Layer 17 of a small transformer language model trained on English Wikipedia (20 layers, counted from 0, width 128). Numbers have three digits each and are written without spaces.
A neuron adds its activation times its output weights to the MLP's output. To switch it off is to set its activation to zero at one token and run the rest of the model.

Output weights of the MLP neurons that the questions are about. A number n stands for (n - 500) times 0.00084.
n59: 463365615588473452700610322460451450571316421421553535438638456326465400435466645580576561444494474436675487420310580649397446433746366536423531462562483178529699689365566552480518324477466288427336530530400351453436430462357608457368459488589531437371379539557660424384563728472461400446381544589493569440456590681311450292618566314510358569372546398334473436447570432639596960532510
n76: 552593450661667448415477442551444390451536488520566363544689503425518545376644430421484519550564475349429710444433506549505692513468444289336697562392374437358500503588641709500420555679410497462526563634408551652757451570503539456411401642398703457479394454394526493560500531723463432487355530444204373154603402510377348579444494429547517412354399386415526558517580474452594447417528
n88: 533503497490456540211439461566478379300322676386539538482285496600547575516543509585468509442450500444466584442555431560551462500527593705255480601216295450441315611552519575635503460792394567533537722473435684679406437566442568487528562448614290558358438417550464489233606564288531609744313522316418606467533500625376535441473523544609503614305438459490572608560524402600457849429436
n99: 505532664488333357582632519453398413492440542481474482476744573406362541554389483642581409597681367630563541515646567438517419332465510295589518608458520530378705423422368561563405532514397508433485399380484401486420353503582481608336533429505403393426389576487336661584494525573448401604488695371421489445494416324526506527430552379708394563665538526514484447398591547602612755460354
n122: 347474658598398438381632668429580167566616435321454583391561395595635494476618373678553631536469670621410571541697572500640596279353466580463431573401641618409396428640355507486545381581540582379591333695530321554444486343678699411547571428541639329436642371638426488362493550385579458482667638199478448542496404734702473536245532513455578465565334612627552588606422587625369537447556
n133: 560503534709587207366490671560503522372432526491685808269643521515554281433427542507404516405554419590494438474475379424271464331332578451506462494584441452404459606587533491552520557484510661396542597460403452414439491485464560506364625409573500586589503455446472377484408343526599584420551530399628389541516470587722490516497472387636460500473731429263363595629260538604360211391562
n142: 531514531441548551128600691391402581433553503529562309430567647613417550399421503507596530448661565434544470324451534639516488757427667497330313384526447500301344394530405543381596563503563602634532332542380518609520563602445408634277583516475564467553458452613608625382497541358516364554538346500647332339415413676540397310497401593485582371536432452627366428530399327550678637538475
n203: 599395630310398515477621454565583650539476448555457719503468653387397492453380429494568440467356664566324546515450482489571489350543557508563419494294545384554531602242478477439467538444491372318409432533532614602450549516380473583444476575559537393629448735418552611477242661524422529503486454551398570421448547603540488478569604626439510421306506634486497382460482435413637405567648
n214: 434707606434435564449439444358530286591617579411576336526382489234559540405549286403421582602619445357607500591479516651616443423479611439646560432221472503665391430581562497517507644387549570389379562438490303461430553477546165600539648412593587435386397638616371399621648718500591541606408598617598497414539370493503504544374746647534576460830552428424367414664366538378467464696606
n222: 479449414537510565372521556396690517531308637463439329419471519486550375316360405581635520512580678543443456500576495455267461637693644647569491437458609590580481399515585465460515579273415359454435442552505409585559511380538613454527591541552616500402450518565489428376367509554503440642506451469518460609544433466405497404476377461580468529450558537586561332553500100577312095603426
n249: 637524405493612559346411593580384615531437500275557547378582637500406621359510438543386662519552510306488506533478518472371515500254530487580438569434576567387410556592427438560276539563412378555484382526614421470751396589652506570590615601446527513621500654569520458755550653556446391552565185409429440389374438449704677500271393610563517577565398613519684524626383405494590473425405
n253: 461489338538571360435315614606592633371372514561424596398591656529526505405488386506368399632483292574503471449583556453542445487577629453564497307682446704437553528629477542640445408473506484436357488402429344357352416599433350542548529641497246449520423456415453405446468674360359522485602715514510533569500538616479429562697377533559511511401349371512472506404490373578479025566285
n256: 581525394429421325570478467589446497444680506511735419266544567515453484548654550634633471592474424636434613490516612565408615416333500440409375434566600474363616396549474553518490404546528432380484396503488448529556614671610526457445372479451435529497544458517325649533618713540587335484403517530294548710503400419387363401531485445578330544515284699533494385465276467384672161641500
n297: 584632497504598723696659518394720548500401472301405381519364672685516434553466424280699482477431490399484606454524437560629428529752634580317549290461544351627526691635396484376695265463555536428532507577446442725506373428545549589519303670448348493503361525482438367643386274500475562437535752430604580571307493489524456497554450595564726497628463694476360591569386583387416514402433
n300: 508551342468352497448395686406441566492459523437511445598433391395510595446483601669571625602547478599639367416573621313420529622447461443479357523503692573398545467656524485524483668426400522569608357569508516588571532497519437478420335481441490468456535572572415679431603494306619408393545620542428500527464418488382459462316342468470505569664349311445472480553488369600391373440465
n319: 418646592531402396608671426509285687463362555566578692530549462464572446528456464452620432403334552432429478669411527539344633393480476463544479592467676547335666585435508444577396506425456398486494512438519594475513486330464527480318615416399457464637495345463476497497533591508460436335724514492600333509679447435705540577433497516528453762533546427506590426429503496351444246450568

Each question names a token from some text and the token that comes next. It shows the activations a of the neurons there, in the order above. A number n stands for (n - 500) times 0.022.

Then comes g, the gradient of the next token's log-probability with respect to the MLP's output, scaled to length 1. A neuron's effect is roughly proportional to its activation times (output weights . g). A number n stands for (n - 500) times 0.00075.

"Greek ", then "footballer "
a: 508475498496501522495495511484500502526499538571
g: 453639494558580478638408394510611603451609222399674598411467432571502496623340767500461459532799429481573629468244448878537400298601365399546365555427528551489503429402326360566591463377531643646515434410404474580164401625548440508527619465398451656263375462477442473359308494365577543829458773456623558535503335637427547444510479506518401406532413412284474411419338521341614501427452
Switching off which neuron hurts the next token most? n76

": ", then "Greec"
a: 501528498495509512499407500506498493480508493506
g: 744511481380485560519573608470537587553559536462599634582484463583466607557433596576508310398787433451629563502549367533639617298425537361343580747294339483486356511294518366445608729457311542247348682581463648672788332523495436524399310382320391480725363403657375512645447307535388524519664486512295558532483342516426407578712347610598648529522587498378498301401446486399464504317599
Switching off which neuron hurts the next token most? n76

"-", then "back "
a: 516457671505502483531501498502499524496495511494
g: 448539456344466552435421590394359633478328237481488682306471561649396521544264438440478493553597499512472440371466517321365427363672378658418339297569348631545746641490537417466576341555576460339581561597547427666408387621620538570641636382461352624510463628736531461347498511320580382528662542491516626456482563498120312520738512632685322416335458557313639308558602553313476449315467
Switching off which neuron hurts the next token most? n88

"| ", then "200"
a: 500487514504521490518502505500496497501483500475
g: 778481287520517489387591427691370540718396520672539416529508340475486442457538568549553490668288281415667564690253499430569647354577583508517617365485428352538339552293566569523363449545432526469521622572256513416504531574715651280470235407551576690480328545579670557308556432492342600408479553294586409565321557595491422607526320558409182498573373380291446378327651379483569499536498
Which neuron, switched off, raises the next token's probability most? n122

"-", then "up "
a: 501319476499497488507511513498504511498507539513
g: 397500466551398412511576620591587682490518366450614488553492519528708345775433738615700526626584561376707410546274682606437495478495456612632602426495523351479783573529488510528472479446508315346490570271697539714263498403366178661487605468572561484304673442463551587453442616509433265692759439620324540394398621532657560598677600434637518574520428559320366432482622484417655542610481
Switching off which neuron hurts the next token most? n76

"cy", then "c"
a: 536494509508517496499507498524522501484560485501
g: 579606542598632663375503236309600738415478521452526580702539482629305496494491504468501635422490552674409602446472659693581390711450526533477542679454625498421667370429335721573744461613596631336561439273456297705722160379468481570498474392644550496505618421516347561639479541579538469316387515515683345481433413488281382567755420602281576440610500603392641603502332470501439442501589
Switching off which neuron hurts the next token most? n297

"1 ", then "million "
a: 501540501482511490674362506503499500490483500482
g: 400434655381637472306468783508475258323513605249465544150579453462401335637307362408539463529487466428533380434557389537604414615531517348305410393544608562429580380447566629456508488494344535271494496344831400726619358455528412285538408353343274464486306427617591373322494488340592515641619320500496443502510531347586416439536612489435481381524476612576706279527447364318472526435500
Switching off which neuron hurts the next token most? n142

"May", then "ag"
a: 503496511496516498504494478514497490509507530503
g: 677453646507498679565468675684441566444416532455522356674623465511511601500568341811425487688338510506397663575420532548438602449445664477498220474563597442519592535442731652447405414574628574455377291476516635487437433388462648428646484258369380644353610417467465350442701487513581399255755630531531619445461434273593734276519268423450544532578274694588346519592452460698594434402405
Switching off which neuron hurts the next token most? n300

"/ ", then "7 "
a: 499488493540504618500503497504486476541484440488
g: 354557771506400553459499705490594379613660416396674753308494512543716434523534724471484404459467371491579234436717386469512665612331557505452588526450419446536519437491569527457437338295439548570436579679478452695375511545613544423417362569591291432704309409516380424558391481558669593500691340432541493556445529618399288300409266537536706554638654725326426174357412521523583451456481
Which two neurons, each switched off alone, lower its probability most, in order? n133, n256

"of ", then "his "
a: 498501504497505526491509505387492464513498492544
g: 441670408407148506495493451503284571619414350477426506535575407665434452558492504609700673589577287685502392407458634447570480410425571387539463484674470387393526572454495392426418545493466532514546566450481464541154500543629444578588509636654459632410503499559704353495364356113599600489562314613639578538414623672430479559545632568839588631526409516618259455155600514547596483563732
Switching off which neuron hurts the next token most? n222

"– ", then "third "
a: 511499534509518607495513508508500502501500465498
g: 324615462366584446402469339324341553477553431474427480657538371462653525526414589528654517417614291572651199416707220551584508449702572487303658599406546560318252420283536466469395473391392571570561694611657502215753503648342417449552375436322556626683403582542549553312382532513411430454622601680552553608622627343538581586487633418349550487518629312452556408223425506552478474424452
Which neuron, switched off, raises the next token's probability most? n133

"the ", then "American "
a: 520501563506474497498510507463503503498493480431
g: 522343528651626391522395324339520535453831552678463667507392519571303182492466522350441409514481307454522299511556457462465330604563621739439308491558479496463455593490353498455560683483463415565592671258518433582455593420491684563409440378454484361364365653386422568655573525482571401406469370490587294698713678492491477597540509566701487698494384651431717367632514477374821469726441
Which neuron, switched off, raises the next token's probability most? n319

"and ", then "her "
a: 508507499497474526504523500525382502501500474498
g: 336628643571549298474562654433520619637578447559368669833537456592397468536410521692593532405512548625617335566489709750591615485709630367532532497469553515470671501646539405454301417412801360468496534520474505457729465567421451546428459629627688528521496408274365561529591423364553609376700257536667642464562569525351501451344509484422387343506464639403563441107415597273565426425618
Switching off which neuron hurts the next token most? n249

"and ", then "other "
a: 525492502504490360493475500404517498455503446486
g: 391493350452484538410529502612236533477421650287553570373472606675342390392589489616418460377545307487361247453362402827515352456609618458363232591578358479438366504607415587262377527617588477406483531318253381620540398582606401535609605781410357575619299553356618548483464546681611401511428427752400555617597484326540349565615610516583598439615417557636618638348463476671423509630545
Switching off which neuron hurts the next token most? n300

"ough ", then "he "
a: 482495514500485516477524499453505495492489489482
g: 476588453392311497544377283580426619432534255462516660575624375582522555575432440497574682714558485463420591464449635327461512627312416355385658500570533225423576491367675535422623521615414555714533643443501365421206496522588535550418523646592488776371445612564535469461419305101382763684595418585434555532576497771437456544531729532695561633467364514552377386408633569522517475652582
Switching off which neuron hurts the next token most? n222

"\n\n", then "On "
a: 372499497495519602488528490495506501486501495497
g: 665534580363546624533363538711587493476423645446689505486616461491476547584465447628533247535417468413331412327478474538524650545720356535406490359427551669492556387490473594842600526383551625712415434435556353647307551763708593405757587420380468374434396515328402423572568394597633472482412591659582468345567607589586316612563341776567492482393497734433487458872415495463424493301497
Switching off which neuron hurts the next token most? n59

"| ", then "Runn"
a: 504475617514522519489448509504504494515545499497
g: 459437654464480367520376459337629545542353524356408483556553442372361524376423436338656407514374638432405680424448749657405278426257482437457518415393613604397571747508426539634411560663531729503463344634515453388519467554415442818493574578383460462449651437440383476344394500421648604431390765528379471622692537601743457483540472482526387466494542588500235531813732558530648472173573
Which neuron, switched off, raises the next token's probability most? n203

"3 ", then "and "
a: 514494503483506492478372465521502504590504489481
g: 532521407605499522408439433532609368327641557485440505651539380333646583496435517373533414656499490424487485503568620358684726417451456294476393334516668377546432795610304441509473593592438352690380211548378535143495480522656435456587674603608558548314516587523459472664564485680490451574222558497386587500385549525498423142443433555618492404632411426538425718257401690635714402531530
Switching off which neuron hurts the next token most? n256

"end", then "or"
a: 533536499580468508514632515508526499468497530500
g: 747305625723587339456459610477520488463742428401270513453472506186605572378671468325306215404460562354519513466764545343647633390514502596448470600463472347412534571398477626396310524625429454489345672385375399591354328576456361459575634669620546673702561613492374555735508521427555456544471388413425369451400621535546418472422577472651597322435325536383466445414488550669270500714432
Which two neurons, each switched off alone, lower its probability most, in order? n203, n76

"at ", then "the "
a: 519499508503508499484524491393504474502511399514
g: 497527558438627452438553590406522510679571556588606625428518570511482560484675455425551340579612653267458501615435522468522268368337509461653366580587592464469511778584446537684485592529369344450498376533554487606816550622457215362534482669514597461588559425465822680731600570730410487745484456500515529189401505359503549435511301397516673697513671663334541391498639561473655543270352
Switching off which neuron hurts the next token most? n222

"December ", then "193"
a: 515514525472496499489514500497501512555496501481
g: 683827595435480488514414568469442356500486555672558656489491596565479714404469491405620690365443354379631586381331531530505434672332415431342380531565617445744536520612534278612476588472387538322639523507509349597347570355485519467636679609356605267563554555470421496762603713474529330223522604498592746468586354712427321228664352569385534419423303377541614471558583524416517496579483
Switching off which neuron hurts the next token most? n256

"\n\n", then "===="
a: 393498494498505579490523492491510501485501497498
g: 657352581353212510492616509234511536441401400438516549318516524475601536347450465527654580382635225584612615814434471442410446545421626775644395391504400424599604305431611402401439546373410416622568673634476439383589617336633438594316405333298278431384431449469501456446411500444656341471408421624228420478553451343342605453375237479370488412424564352418574630482393510622300519443388
Switching off which neuron hurts the next token most? n133

"0", then ": "
a: 498524476485525486498522490518501495501452496496
g: 718453539589482561488439360274424554495464464649661657534601523396351646597511489406637489520411569556551506466624692636751592532560552547576511657742568532282247322543564569716404345475552541541476298728356456462545657480717798455507662578482681414488337277544577622669512588583486712484428323519656576370467549377527722373324335561518567518506588414417468303554598532413776471424505
Which two neurons, each switched off alone, lower its probability most, in order? n297, n88

"Staf", then "y"
a: 489489514551501501489512506509497447484487520515
g: 573413428289503335713452453503430702272529497475650265555590515374616600467345560447427266527535373478297603480585623317599557549453340458320446554415454388610550598563515482587440285590487423385338351626667314532265530609446331368237560467494491368526484528598228401603486397660691387538644584546667656544547321375606479213647686494634617347448620399549493272403508442560506518484580
Switching off which neuron hurts the next token most? n99

"m ", then "time "
a: 512494505488512583506489504500493493515510540484
g: 259243389545471470457469702526612546520536521548773507484553409555719623807426436700400542506473522521611519465515567554576263387527565665478572374568345254560264654481729556587474416512485421517488519453447560538473463277397661640475398871479474469466462688365529493376530607453491739410684421679479539546527638722502401668494523555684528577601561539588684423656457442434757472275483
Switching off which neuron hurts the next token most? n133

", ", then "N"
a: 513513521606525475516497501505495525502497462499
g: 190611555269444378578458541590521522329390388626683500473375558533482679657423524504728548277568579717294516391580653643387361601609496565524315396571552479586645411598295548393482291422433527564498380305416396366364606528309603673616624538371544689529649446775411588504404485511517435658484412449570459542452417463697602302471638596417285578668469700465623457522561529766322578506575
Which neuron, switched off, raises the next token's probability most? n76

"work", then ", "
a: 501500487534496495502498502201489440496498571508
g: 524567550430594400385525411473518480477739672502595411526476427360510611535391325327650412540485379644493261536624472544615756638523647490406706639471615572450620568537570595460604523544445478284654663761577714542828443572581692277590576472469591523209571553414613538508339463400598816495433540611643455375352515443318571443289591394644518589471622478571371473279406542438371426466293
Which neuron, switched off, raises the next token's probability most? n222

"of ", then "Sci"
a: 510510495502516506494397507484552503489490419662
g: 507521417666490435475638602489534526492635283659516250643459447408450432448593398503511542436309554618581550504471400325506319449406508267533484680621492221415398450470641540674551661608620456567439404327574554570640168465407659429524586293795524294494493721576601459497315276168344344406551501641403562590435423661656469359420547517499454497468356466517434670588753542533480367443410
Which neuron, switched off, raises the next token's probability most? n300

"is ", then "attrac"
a: 495535486694475506522033487501627493495502630499
g: 348266521427445523473484474450654521673514726448469470646609471488454337604554426468506448677549559548794370459455520499354475319341481298483463583489597519568469580501628568727413436639557562520491429540669732350482491429462755158310440530415359620684485513554772415328714401524546417575600345590500573467576474517507335571471324648480492556268477289644147473595589306552489505650597
Switching off which neuron hurts the next token most? n203

"San", then "it"
a: 506497488514519466492500505526495539511500474491
g: 506382536427562458588616414541303456511415458481445367454561417504360216588519520338649398318533381452555309549367664336566479667395318583452558550477539486608387537581455745651431507409592645352338246378624391386577648780596460447253646680523713503493492430553258512489502522502569582369364461484676650490579476416440428351473677498510420742517482636401348345157462336317557446323496
Which neuron, switched off, raises the next token's probability most? n122

"| ", then "Bronze "
a: 489486549498501495490485506494497497507495504494
g: 392528466442456282505537408474492400455490601635287528281524547695423694604641463415502554462576461560516740485629528347393294536480399327217542474423331400244345570368390473462513627796505385441275322537600667591692488440262432587490553497502345340504490375534558514371416630284606675578444370464420324554590375443526489461588448459874422578453556544589628415592497507471456535181455
Switching off which neuron hurts the next token most? n88

"44 ", then "appearances "
a: 521489506486514489761528497482511514488497498497
g: 460487311401488576531375388493593532483501498433541603362416343186217479384515407601647506498453512574589418506502488614502731410526530317350310714413598484449446522592587571541400528399526377468462431543517418562296401585629522696429611346561331309370267446430630476454475312382414611727728411303632582364774609643266486602554681545372517496392590505396675619473365611285362404554718
Which neuron, switched off, raises the next token's probability most? n142

"K", then "om "
a: 514522402500507513513491507504508498520494409476
g: 473604406599416566536354489547344580352493471484398579564433580552700352267410638560630648343552409400575218647684509571335393538475631496628450481660544377588477548406689469626401478260433660402724383417375451410554272586521501485533473583418586518445407514312663696806436360869361427664474524539494312369577600427644537268670552483474506429398430511513577656640605497365537487586732
Which two neurons, each switched off alone, lower its probability most, in order? n88, n300

"0 ", then "May"
a: 507485507483531504515490482520493488490473489511
g: 506490615563588444462413747546618592383403380421619338534411547761558632684639408675483302655512439540518570347583466494480303655486525456342425142424506264636477546581442460630433417385547327671325586428502496507449444450672478607427553545495390433647587455675575636493385680588426269577394617467915393421463297502451421421445423675545543591619339659703466541592379441566733517583518
Which neuron, switched off, raises the next token's probability most? n297

"Bay", then "er "
a: 509504511503512475498502484518505506507498518530
g: 311666400528490657544616454334397483468494555560244685503439456458633527628622585657451608518372561382426416352509700286402396438479449411735424524668345502389472490466581618601547487524329375588344335183499481426232681455352480543295453567650346659498627469414380686450598668589283431626482545588606653525621525554661492304364343422304478382492649431318531453646577558391717460361570
Switching off which neuron hurts the next token most? n319

"football ", then "career "
a: 526501492504507484490494617507495452499498590511
g: 342478518307337481473581556242481337616596413623467382463456376463554372611316557500393609383510410478599578541487820410601494524581539456668559549548490551334559614450639655458568674651514626237343678484560666533425403435443369542400584548749571203348578415632503366419411570297698471554654408223725424493678418583586534305462405300534542490380693336426652380377460600492561479559641
Switching off which neuron hurts the next token most? n214

"married ", then "in "
a: 511505506498507489528487514502501499500505506500
g: 725630395544399469462561580352383596618542253557431415485550520602463277467501397465468476571431362264764863373331369373607532595493472240536534570620483533377315458496590392305547474755542567552499565561536603778550675414329591443556470335349565534677425662447527551482629494418539641386467509405439181405408586564527395602681523495521688575318357332407335375655619444524466528469400
Switching off which neuron hurts the next token most? n142

"ag", then "ena "
a: 501511498421504499518509504525470417511520485490
g: 572407637554614422331678348387385549658572550511706357710442362409453380407712351560562523457442552431394687523620621402518803379367789383425534608403534457459575494606431588594533642678727506373412484528596409322494434711681673436517684623540586623367550374427573269360424488472593408454759413526308713393534211591480484556444488528624446560460566520360484457509691436282582432479372
Switching off which neuron hurts the next token most? n253

"\n\n", then "== "
a: 400498492495505575490523498494507501491501498499
g: 301510495525643325502499574606745640486675446613358549663382507532667674326458333519493488578557458528579609726667536526734253363557553333308437510468505497429610628312560581501492368609475733710633609608466649345739324515498504585519501562710537376531680485647579476433494523358507526521572209425405232396456536564328519505568811342537635515421502597665458530440460635468475453704595
Which neuron, switched off, raises the next token's probability most? n133

"med", then "als "
a: 500491492499513477491496506500500500479609513507
g: 597711801324432555560611591607462378371576422606585408565484666519548700582594493401471541565535549485667355500449313555560488584690418405604428345664656558664635517610608698527615569391508533317336552451447539586491385565488448397172503704265412328491580483525502718478679578539350364675694243189460441455316464373434502588577540750399487421513521658413569309477443430652554452488442
Switching off which neuron hurts the next token most? n297